Layer 8 of a small transformer language model trained on English Wikipedia (14 layers, counted from 0, width 128). Numbers have three digits each and are written without spaces.
Take only the direct path to the model's output, skipping the later layers: a vector added to the residual stream pushes a token's score in proportion to its dot product with that token's output vector.

Output vectors of the tokens that the questions are about. A number n stands for (n - 500) times 0.0038.
" ;": 534658496604593554506591391531415387619638401362529476424528543479436511465498650586518424522518391621533565487621486563454397624526541275630442293398699513424538425485440639500481444566382553515464506501667556466392360591530465566567514574376502508339523629538499581552548519333387566604519413416526372314382404236719506500476481429440548432481663598449499590536469619317495485717410
"ributed": 497608391660394601588321507589557304595468409450607614527445686607484430380573677679497526477550535447576474479767503620438552575637675700499525473598638588517512559438493500233554513430452424500654514540267398398475363501429496423482611661524314517259519481384410443606591487350574526549415358448465543745183229441332424523653399537424480409499536474411458475563730545461513581545334
" ·": 406517406637461441474503515466559556504640382414452505564437604492471539534483520521429433479528480522421519535653510481504468604423476394602406394612648403421547514468602561490529441440506574578555577620480461398426481437510427563431457510525561508514529642457505510419497455463468580519470475331498448404631545493517514551500534510455649429409630522361566528627437579367392433564551
" him": 668515597500662518504476518568640544405597523315585428348425639509534437435684723536378521428527469539465413466522470613217554568520360520233622470417478514637692410611505499550551457625470504552425557429330444228429464399442501506554706493354616512587471379484459471406521444598457550515576354287448476441573512324412521458718660628488555400658345476499428571488515557629444561748340
" includes": 472497527518436727693357589537576402473612493423437518534479594560456416509495426616427638426517545567490448624528554596420532640569637541455510549330457464576334564468467581325580658411548530468462519528331358426381528612507446429453447552315338515450515531452368485754477536389553545506649499537402421377272601426581342599523478494535420485587549255486553430637538658332385759659479
" |": 548470449560459584463583418542480482642654553618418390570445332542531512602375643423458419409525404543381577470570575474603378546499480495569408511599649385553508487419436534549442605361555603544408533474587366500417460635600558423458518331532589498509575366634630524410569516560384504351407497536461504427619521520593597510430524375564459497348555397433476450438426420600571542610466
"hest": 514379351388586621586417518706624352554353446569416296524639497326696479310600354573370544362509553576235586356726565655521505662592452549593684381614521283293327579533581518283692365403490406609489450440589459614458162284490508503616594641506281514470408674488438404597548656489454293774629358376599596691468424250550489354474664490403557464467522490584579571543439804431602695510484
" were": 413557606531542711575358585509703500320602525369556400594476615359419427470466402556544661548494468549593590441503552629439359614571542404392356552503316386542429535469512604512370486561520566491462587450451491376601450498525567443443372413365623504525617503403437471719489509437481588437619415590324488377261648547528433486446645514422479593622448329482596550528512457628510601541396
"ailable": 619496548681480796591392787585682503463404606272742712358449523362477487388479595394515512666539648481371635556600501607572632595764509454600519378499596438402390760500218711273445429576553374434604474509390476473335389431541335376501516676477379512293405667477241331483673341345451483618505423446464299586347403433525541485747606667527555319650610452349356592567348627335534371626378
"though": 440587622487659707698369637475313516431434385469600647507431527313459461382626459560519765724511410406312572515601503592409490616683557430456596498387448611556280498493358568322391462617536363499616483492490379489501368415594258218611510604434377504415576652555421570472555370485398652518793478553309476423425419412539433285615646581454742494628420486327440485547610587458382533674607
" are": 457535616468549640630351565528661538360610557369486534526519503384450494524517373479471533572492469586530561566509540617631443623561532496423425479304366496478479575521489653503378543561594510447395630464416400422458542493521549458457538389265520503461679623432385446741408555412457480478547410602391471373258649468573330548446584491503460589640613357464525447600514535493462565612325
"ollowing": 570424578591585615593366541442431471355557340533529686428300376339583438466464696782561892566548493557482578611690534706536618526440691453457584591677362564459543454564335701346415363469531360529579461437398585407541357445489253290447340683302627510386405403557339533496645449502586535678681362585299493455419510394491250506569725695403546649562396378334479486334424488341441642730404
"ible": 452359163746634697464584634555644517512426550454576764524579597200374608327506523453390580633525731432443406491537452518553415509570384425286737390497621260546472668463483543273467665446540611446662342445446520439386386468509583620638627583432392509359406598562391332455610607360369385648669381595413357591477573518387499498493750483459547536629615308536612368595491547386484401485417
" ==": 419428597348657414585519490468464423548468317545470553495484499591741401320839350776627501587521499451606513594452563560356719429523635497409529506391450538590409291452399576287629553659530609474470306606564299212570620655523500589528473653334371519400415619333262401561577420458545533704757483571723474297483541477498671415516392467525460409660516345608368558575534607183549583327283
" ====": 544253537422723342607519237525444444334557328506421416450506555336734332389800342731501608491532602376547512603369558536265683400275713383561561716465487599490556434512434639311792421811513452333473312626510271430539566457451465494417476578280736518569511610362291360674588335283557560668772569745542558362557509258417441501511560546721381457620692306594603436651549602110613717524231
"Career": 592493462319619642467238397472549523447609486577773457469428687476922531334507444624475616542544611378420476591546468623227611462671647611344622541571474463584351512533446654355492588593367342434354546426479442543568391529568332290487430657392363519329421490451389396576753433727609543723326481388638320459519461388385516534516527547408486356461509537434545589398659648626434378655390
"imately": 574331367714490545561590624603483260295426452590516538540703555473259428330691516573522574394515315433412681505805564816293533563601653640301508640512339377835671571637577551026766390462557539524560642605330582459527437387445370273432474555297330512365512631421641471719453496366642504756779355588426410569493323647462448464527463659434676456389202452568416533399470532363186522735231
" until": 420483568540646593464507704473490396486499448393510386501483448520278569450587585762467665517515464523461628392433521666352585490494444464375474503452445435486528386583557573470369478461512598574527428609463441417650538541467508410519512512493476510524549542444582574450459443498422563474531418524586339561616474673469613460532564501498567536619398385432374620461558512272340449532510
" his": 650547624393514475555424457620554409359598569417627532424398532636486455505703626538438589493499451458466460483521519688223492521523465574287591571483427483586464367553468453565451529588592480553323545414278520291449413388433491500577641549442559509490316511470594508424570549668380680620551428319576443420518462508473535520651506488416567596702399407504440504444556473478534602530371
" Years": 389571429314705774625382432602638437555476647653634590449635419377601564472566320741444457573544441484468474588400538564458433437520360504421601495466464444452236387535402525498570490632501395587458486482474590409564457428509413339472518541554579512464580358438463457757450555689531482503574488265540473346412350424668609557490363526608580577452604528504370621303509530520480408698329
"owever": 476266608637659731703521683484474342430635501381409537435381572343581396387765501739579709545564357519305584479634548592484522563512776311490725412426413714616593710550446512275485413673481398515658438569409391599519353546467271240530418553286440512462432574448423431478560392307794642488787419550345480349349422276245542520665703648558571337634391418455388330562571535395374485626435
" /": 413480451449653387495498480493535506696634513540430408521609691482501607495448458435585536567503718463375499460398565569565357580569489535575327349556520608482371515510498453448469608592496579524345556551569506364323366455470506579542605438552589504464641573567613537641455483328423382444520500431646476420534431418534528509475312435429508460539568444436524473496412606426480476515550
"ached": 496466479721462719463447530576484597570344421514588372587466569454294431358581540472454609468553737492404392413420535638393380621473654586639467517652673511464457505444537617313647399452516371613723578530387463447528296425531528481443514607431258511463465406480364560611607604591558573691409350535296431582446445435430376620560528464375646464451411455364489593550650386507490628470489
" Label": 662504539485609674492294505412678388581564551469551537478489441554434470444606499692559495403538593602493420722556511488322352578586343590549497373696607661542333464630361547470552526544568251607711316439483457298506473462441359340503525586472370519248537424554377488636742236576357604477466358486460512397461437559685489611733434528659501335423458519447412474396550682620375378713391
" than": 321372553588615687395565701519302456564534665365428664491615551343376627445630545571533663572509501560449553433707470544618596463597574482484453435479392500596344423521519596332559364657403568524508502462592430367547537446505569439527611572365403505524477433357330608641722333287326362661567429614476517479527528488450520532388578476327604434771250395445388568539502584323174453760508
"aughter": 585424554526465495703561442652567320650692347405653642461701618543603461196672481362497358584543358450293497427729520444415370381696628443202644383456445610387562540580519617326564551525239363536617401398373642194572319401481524397631546770274643510350603510358494590574644561418647371354600242454539471542598492429587320490742477705322517443565650444461388572544620446520479487706521
" =": 461428422514526557689577452409442316391552413536518634556697548400704562534617391438430507518529514553588532538323620422471675502514600556417502508429524430641462464661648711436612540892636505449328617730647376350356455556651524408536527468311437514355411291445632282569611387426454586638426506696294563348510616325505525400248412495652372402321535314592500476559568462418576565415376
" must": 639336624588520599643349599458544559420562471428364406487594560406348493488523498369489548531519469643454510514543530648490549623544434430332592476404491538534390560562568616448502568693603605393456483528399336410493461407520474453464617460237577512512577569431366476600494601421551471583532461424506503376385555371482406486503542515615468549605640439559504463498584443422444570611382
" have": 421427650496469615564348632525677540387719479351476509506436512434521488565503444604474622598509506590553475577524523667463416695611596434441513474292386533540507535491512647507348518582600483420491626481476336506472572471528515473407525392241407515510614455496366541687477596488525468548523475520428508349350570410453402462615492491358501567609480487476500532499431468436452520632336
"\n": 387557550527482461524508501519477539608595440570446585322462478429588558507570540475635400485459530546716486589420513476317441615374485529595350589411366509475419302431560723489480496604527528532400522666534373465530593524386519578513430461472509493553582630514586531402514354397398503575607541411605478423451635448504457540498362519295509625341706576419537459585472431405672444457474

Output weights of attention head 0. The head adds the sum of these rows, row i times number i of z. A number n stands for (n - 500) times 0.0013.
o0: 597419279753441481488587288478485336465394652539408314485436517583438524516278503486535496420632585378343431517449517435499326556538485546561498332552860311514507519357367253561541687327322605536744543411638594504528404535503633548515801461554493377472532481460395419605654599495626602177479369642491556601626326573589516547514547383684586499421427487590419614411507418539502546507817
o1: 486515205589400361514546447477462474775499481566424490318624646517514537468444399392638311449593528468538377601556478416541395520554467472631433318542815422240481387231457449501524537365352667431613593531527588570438313692519612674612697540441517326436506576625402533499573510403473437444404487479701578661506333480586518504507384493453576517351525567365393592582578498494633460428762
o2: 526514525499378537656450668527527450616454503703528543495620561523528726645690589564573485363554507686363547547534529433370461513502471969417484448380393615250240413298549629571692631236588407553557410627317578398586559259453388377312304621781364534428454672576624675363456650610479351544306584397423234549558493491353520762509408499418630392548538586306642533547456439275247491497485
o3: 434626457595605580279389668481458620642555503554442509237382544468400331511525545508619469521594336512491527381717472513550484511567398359591370377442360529610591290471478457491301446403370553560506541392516519689676403619513446605659553574392517422502554620530383557460532597490374609427521387325641420578520440430365418446606480573193646570640443646274417407689460506568659384507680
o4: 397595456501369204644455509488565401606436370490490552381589869444578424411532280445659403530451605447706347751493410348399527521529510675577532477537623481234373431264590497431606378641368603346567563620421590603339354559536637684597536688448467533405508529540321503506536300392501475591468488505663516576374478394603431561651375496474562494462571594348484580625597609341728380365628
o5: 606339338535511624241465602617432576620664486562443783357702438570344473323464505261494529396662365659341594252673571671536509386501454349511376464530484338451398395355451327456597478112518596573453419490534577600588559379513485615553521537541592581455420718485553732435506577448453429675300542276817327833593398466309413251716404597286793483664338704260251610605428544560509306398876
o6: 397600578441698549299521551454304558506613512547509696043591372339673616589525517517450313619539383621564532345495550607700565379470360309547393445476493491584756447616559595567389332572482586453379554460510346487448376678488541661517618400301577491682556482657643582409399558441308480644529544361663643468810425453460431475312396693273389603462611430443311299609430419570690451491324
o7: 480359444475555245497476445457419517453676310633598645508762389411759616413545458325498412437418405603599517449455515537458568404264468483514331608714611681493389435505500593488701344439580468386479329706543567507350601535506545464456433385549583516518417498497656563399397464504445217828378770450581470377688479469583633440297414653368496424419666601532546656463460554535543605356441
o8: 457403484344692459360473487510498561474561282561546668411683317591601446335626344440504577512434438494753518371435502484426819320365527215504300491534493685456439350700510580366549247484560569452401301707624680429503696559437654707425520588692580568611484522366594496388425252442394378730422584346792292563538589459382548252607410537310669578645425702417502665497501627508610504290636
o9: 546509089574335841519412704482574483766342632344413601725681597508062443517368421465592544482584408601436577373566457510741345594569474312526540214467619410238569461403426348526557536272620451575596442575509569342461541609515481771760660538494430460471532669623616614408476757272417293457271504504781550812505434672460494423552459400535629508657362529258209703562516432372246379592825
o10: 390542742494579650464327706552718691345444742501496423602343553523391247415451562581579728381292561581391616531591522513421555596617444437433452467437098487571426439476530518533529506403333395598547508350509423551752564224484411298479258588564398540542568719365204586610514480506661557443663561477455338492239613332452296682817552505328552600776256547416578321615575615338543396590418
o11: 501317475565395755588575672530381497572527504435465466560541465518283796657401434502508603556524477561391581429511541656641267550548524637333597448327373347427399611417383613554585607562543356560543569503335342470662578374519398255475419457541464448497567430548665470477571846582582479317481526445306542679453532703304377402326590470561576475588561286398565465531573437598368579551516
o12: 668410488561659699147406628522611532474518574581470566415567405542371412332630573321470535465455542709422544340538509486361543385464261382428462443442317421634570335567513430489632393354402537728547429415558535497635555393444482775497497595685581549530492746426554706378498465535534535581394451292757289673805450457326453389794380563234758592618352760294351515536368417468479223498760
o13: 625366334512451636498537518523392479469521531469389523711462255602351560680408523552541540543640394439320691261542447636651472547541629432520517522617648395637492558554316369583467644327583437588466498458602471458543541466532445375588694379609457457475468437419667390523617629495526526449414545595409548576593385659418665304398579419688507333529451442584426588401481453624257558490591
o14: 507433434380445429562504546422458481688555213474543638575701539558546504388611310465550553541478372507770432503506525487462717440470665389431409507521542683186337461503569586342571297528624558331394281837519679312404639654509620586501457663544509476503474387524641424405435337476320267699417596456671401589351675589473615292522375484449537425581586563398582698450500644542459579301545
o15: 408561809335646402458448650483535581450549317459612602526483562480548406415731471454477593556349487581686497553533484488379725471465516483393462654425113666521470453660671692361499198779570450397310343612412495483439576468519455482415279590461504626548495496423479493443388264559396509749598567396525414417370701400424467429607439616336485516622559544454621467528529599458547536471318
o16: 482564416753482395398304451580639692659496612662616311432409610364487279602438586336404391321441545686335584565698482540558207624481283480548326423501399527679574446379452516574424542485458556569607653328382368616518321617527442572452400317296602531615640465666448566588502917517465550371445448391371610508531530374604413573315529453441503671258510521477625462541522400657674591692422
o17: 389533684545511199556491305564654491402542486570650238557392648480707365370513499372448416337378686481513393796532523386330404562496478603466443549506517583585377544438562643468582462705422505379606542471499535507468448548492545336300347474407517557501587396432294346709539469628609489369601530630243576269351572367651524695447532464585377585351564489694827467369601560550741730569360
o18: 777285333730322412442547130579535478495565421455541455544537543377408375315432602133222679369528479546353453298519549533404443437399450415411453572639652332728527489422552160497510511423515677556662416491519540557469383356598593649462521354354805507567416520494650567572588473442509738480509561448650491731626643426605377182632464474655558496237370760621575617523413561559541575455850
o19: 577443587576494522543411643561605508469623600544537483611433519518512469514612601327436423575402441615465635373540487514518410497344535641553529612590379498719463552429543518523444533384605503494377467279442414594581658433552310454540473427555415587441469362473634428440417523586598517630503526455349454444479573451460362551400523495468465490504636525568520477572523413531337467502361
o20: 418522641327560813465483684598587589442591634375490532680587461476355389425359486421422503575353441732501666504538567626718381619467437290397640545398215521586521638643437657465557449655681297468345475459479294480518625472464409358620245448429488655531536442489646403589382692523557315656567607482321597479317662452505439405396509534532381533596480367604538445450430515562448502614171
o21: 596552634485551594394490655576485409330433544633468532394340368677571581514618528736630532533576651331351559452411421474264580493539453778512615519499453438626395398487397462569561665253399434718504534332484504760713652241430437384545535651893349493280411776282374522489701289573718633381468344461424284469586247513296523598800565427534810429690440565418409392485474433373460158446674
o22: 501592611436465483655433580425511580613561429401503474732369466519477415705515595581535538505479346495466576496678424573571530633589712478499449607577403629497472512535432533515375501503653435431310540562496485484433487566610262319565369328372441481443482452566483438449443567535391479661640625576298518400315600534605541515374533463554332339491590409609602515500592504520416670556275
o23: 671476460553488653434581385512378631536621529467503408613422230513464546631470782471355487488635321492299595260606550651651437504485558374464456603571488474737654553662383462571299635363659435572391502376566426466537547570554305337519460238414598473522436434577706468467469667609390535501544524532334557428639558596541608353274570497552331378347592441642488465410411366698293644611374
o24: 628619473588389446611488498508574535687578309528513572335501459414430474513560565416466374554507383479616507431675555557520646423515654534608334545544333637585485434533513532536343500440647538465384503528420573666522630612459346594550394365448558521330355524489616561409439479493305574704364396309577330425440671459540433416542455559401493407326655666352416469568371462545494454461535
o25: 418542770532566431489557671550420319406635347491524669359426560403554628517617372460630333750467432460580476460581533502514549390498628651512545657500206513803441601554556686430494381775590308399259516541513387696536551522544404444517427528393388463333397380398551342497558416574388542767568490382441573208468593504460475422479479607416420406470741461486451313523442450680646440516294
o26: 551558527525454485488611424457552302473486505516356300667392544661388448377593621482443425572596478349501494532508424358335450500500503732448691566525623547606442565557453540478490650421621472517525551343591757555511632612481448515516506661642455508348529420339337470606542398639604535321455299622261434370337342528541703553554601348580614409576555564581509533357380399593429431559558
o27: 380410338409646493376414644481309605485521632458355577469498620427285286497341509539613629411537433734508583448544376471701471491532319230490453416497490481357558407430542274548499390501469498566697392515515491458517329323710613590631589624316639463632547773474413596495462563327464485641634703494847492729649445482390523405510421599383667573644285694293306609596532751383606454528674
o28: 327669720328539422706462593471508420314484440447495609614414587429613463503563463779586551545450587447698513626435477430420668443481580695512595628526372704488367618546606637467568438639610376314350491622415536449442526388553484413403376583476358670478447475386347469442455264496510468682626577595436408233289575422604524683542472506522382460641531499538494438545554578352542515439167
o29: 487621357549459387437514345404517527675600363454522504295599653304614307333464573391414362488550472617581403589562544506599420458475376357578412521631667574452633455487566487487435359611530588331479574631512517465253225772598598737567493397148715514578497482698471598468450436427348454660475535476658640464512506382762548417416334580465346546220552579478382548466440525541730525513442
o30: 470595412504465268466433442466568538684564366517583535327599697398685323314558435322520383456535494463626292639574504454455575489521465362606359508626662602250491308364601474410443358523353676445520506624504627503337296695543607736597543579373584493480517548645365645439453288462347459592457509449764512544488483384585489523641382554343537568383556656361444534556582574466676388412634
o31: 306513742349416393690459551587583605376581458442595469776491546474557430516428387476528569522385507515582565576583530554524496656473664570446527617495344544515273617485475635441513516668628358372436494499452458535499614396524473192474240483385421625453535356466411301629491551499563424543622678626223542405123726412582439500381596466583350481613523340621791480497603706536556699458210

Each question shows a token from some text and the vector z that the head gathered there. A number n stands for (n - 500) times 0.004.

" original": 501471599451434538503464423518531505465429484401561579467493604527385475455488528453518523449532
Pushed up most: " includes"

" of": 395457608395434645497555595563624484561420631543537559611472696363410458499393366555451574521556
Pushed up most: "hest"

"ise": 455433557455407572567453487520498531539411519495551532540486620474310472483522427473455520448465
Pushed down most: " =="

",": 558231687501331465340328317207897457629430270548568714615499551848391476578614663288578333255542
Pushed up most: "owever"

" right": 503456577410410564506460441553472567476450512409575561530518632475320482450489452439447492422526
Pushed down most: " =="

"ittle": 391495629543479540578492444432554524485393514564608560447528546504520495531544453469477515517530
Pushed down most: "ible"

" in": 406385552484360572597448514490539518599399514564543511553466627489318495512538408475449517443430
Pushed up most: " him"

" being": 360357522508340588611433551505599482589397530610529479564459683434375525571519387504468570467450
Pushed down most: "ributed"

"ceed": 392378550485372589571436522491601502614392523594539504604457653456339495544516392507451543451445
Pushed up most: " him"

" e": 382378687485380587576506522514554490642433516572533465522489548549389476501496401526496486440406
Pushed up most: " until"

"==": 402467430552512437587487475363443475318474591651471516590529487393610585645682336482514562531579
Pushed up most: " ="

".": 468513489546481616601555477509470441510428490503553479599596515446437527592606414528473601533452
Pushed down most: " includes"

" series": 367344663505364614652570573504487471705472507611478396518479505566365475495565421579514474425327
Which two tokens does it push up most, strongest first? " until", " than"

" al": 385454587530418608605490551579596474585380571560580504473472658430410461522489377515459577529472
Which two tokens does it push up most, strongest first? "\n", " than"

"2": 601580598564434536509447442611440499519492522365603506546489475488459558561469503455315507506398
Pushed up most: " |"

" S": 443529544555507573563511422478465474475405502496620540554587530457455520586620472500482602547494
Pushed down most: " until"

";": 494612569540503629623560490551330405545424523392625511560584437472345518553505475461378592603382
Pushed down most: "owever"

"ous": 374415648505382594607544613545605427633375577583530479472447564497391452522395318549468508532396
Pushed up most: "\n"

"|": 663594540566419517546388352610345551388591500218511401562488470513491626575531441464336517474411
Which two tokens does it push up most, strongest first? " |", "ible"

"an": 518529602488478625538454463550476515548360520428553553510475549486302435500532497460458555515434
Pushed up most: "aughter"

"st": 521568587578473551516441455574497479518444538449595514551496483470465528594500456492369537548435
Pushed down most: " ===="

"ather": 499373639513365520428426383421754533499444432485680646564518624534468453476447399491480433387606
Pushed up most: " were"

"ered": 400348684468339498478445515350563550536450530612477556516567522618426551552568480344501359366522
Pushed down most: " ;"

" organ": 383376677514354581569527605512612410664426544585527468448510505598404465549431371507502427489357
Pushed up most: " until"

"ect": 371336541495321570617450540442565507642399507626523504577465639505316523544570408465449510425411
Pushed up most: " him"

" return": 405389680495389597631564530495439479659454496555489427510509470587350478495567441538505471441338
Pushed up most: " until"

" ent": 396356688469350500473447507357558555537446535617489560523567520606434551552568477349499368378522
Pushed down most: " ;"

" by": 362405584504380607620477620505546453596381590577482443499477570501371459538514370505498496480403
Pushed down most: " |"

"\n": 555577574556377669611546550581322497579501551340592435598545453476330595588513426454291538521347
Pushed up most: " |"

" G": 382480616547512518474391456561558578404480592577538449571511536448587521635552314527478475492577
Pushed up most: " are"

"ese": 378516560616510498579366396497568564383420518563598499392501594494577499603582430478506518483576
Pushed up most: " are"

" set": 340393611527399567600439560602583512601399573611463413433475665475446459545538399527501500473426
Which two tokens does it push up most, strongest first? " than", " until"

"B": 388462597506470513550488489440405536425450584567520501531550506501462537586637391441518484471527
Pushed up most: " ="

" however": 312315595491333372643415384517591484453382423557575468339511628418536537571617394468597491375466
Pushed up most: " are"

" Rober": 505565606584555462409407430565513431482461572535563559553504444517553510589530533468419517590459
Pushed up most: "ributed"

" not": 312378602550379522642420539605591508592384547618474397372468687464462471549562403523520510467414
Pushed down most: " |"

"es": 483505592467458592532509478521506516501433546455549559528536587471374463462494435477439511498526
Pushed up most: "hest"

"1": 583575582587437541516424446618455511516493530376587474553485481480464557585481469489326513507401
Pushed down most: " ===="

" number": 477508626440469589515535471534522517498429559455557577523544593456385443437472424470450507499545
Pushed up most: "hest"

"===": 397447516494458480573514526399367494389465595570495521543525507471464553568650392450531513474541
Pushed up most: " ="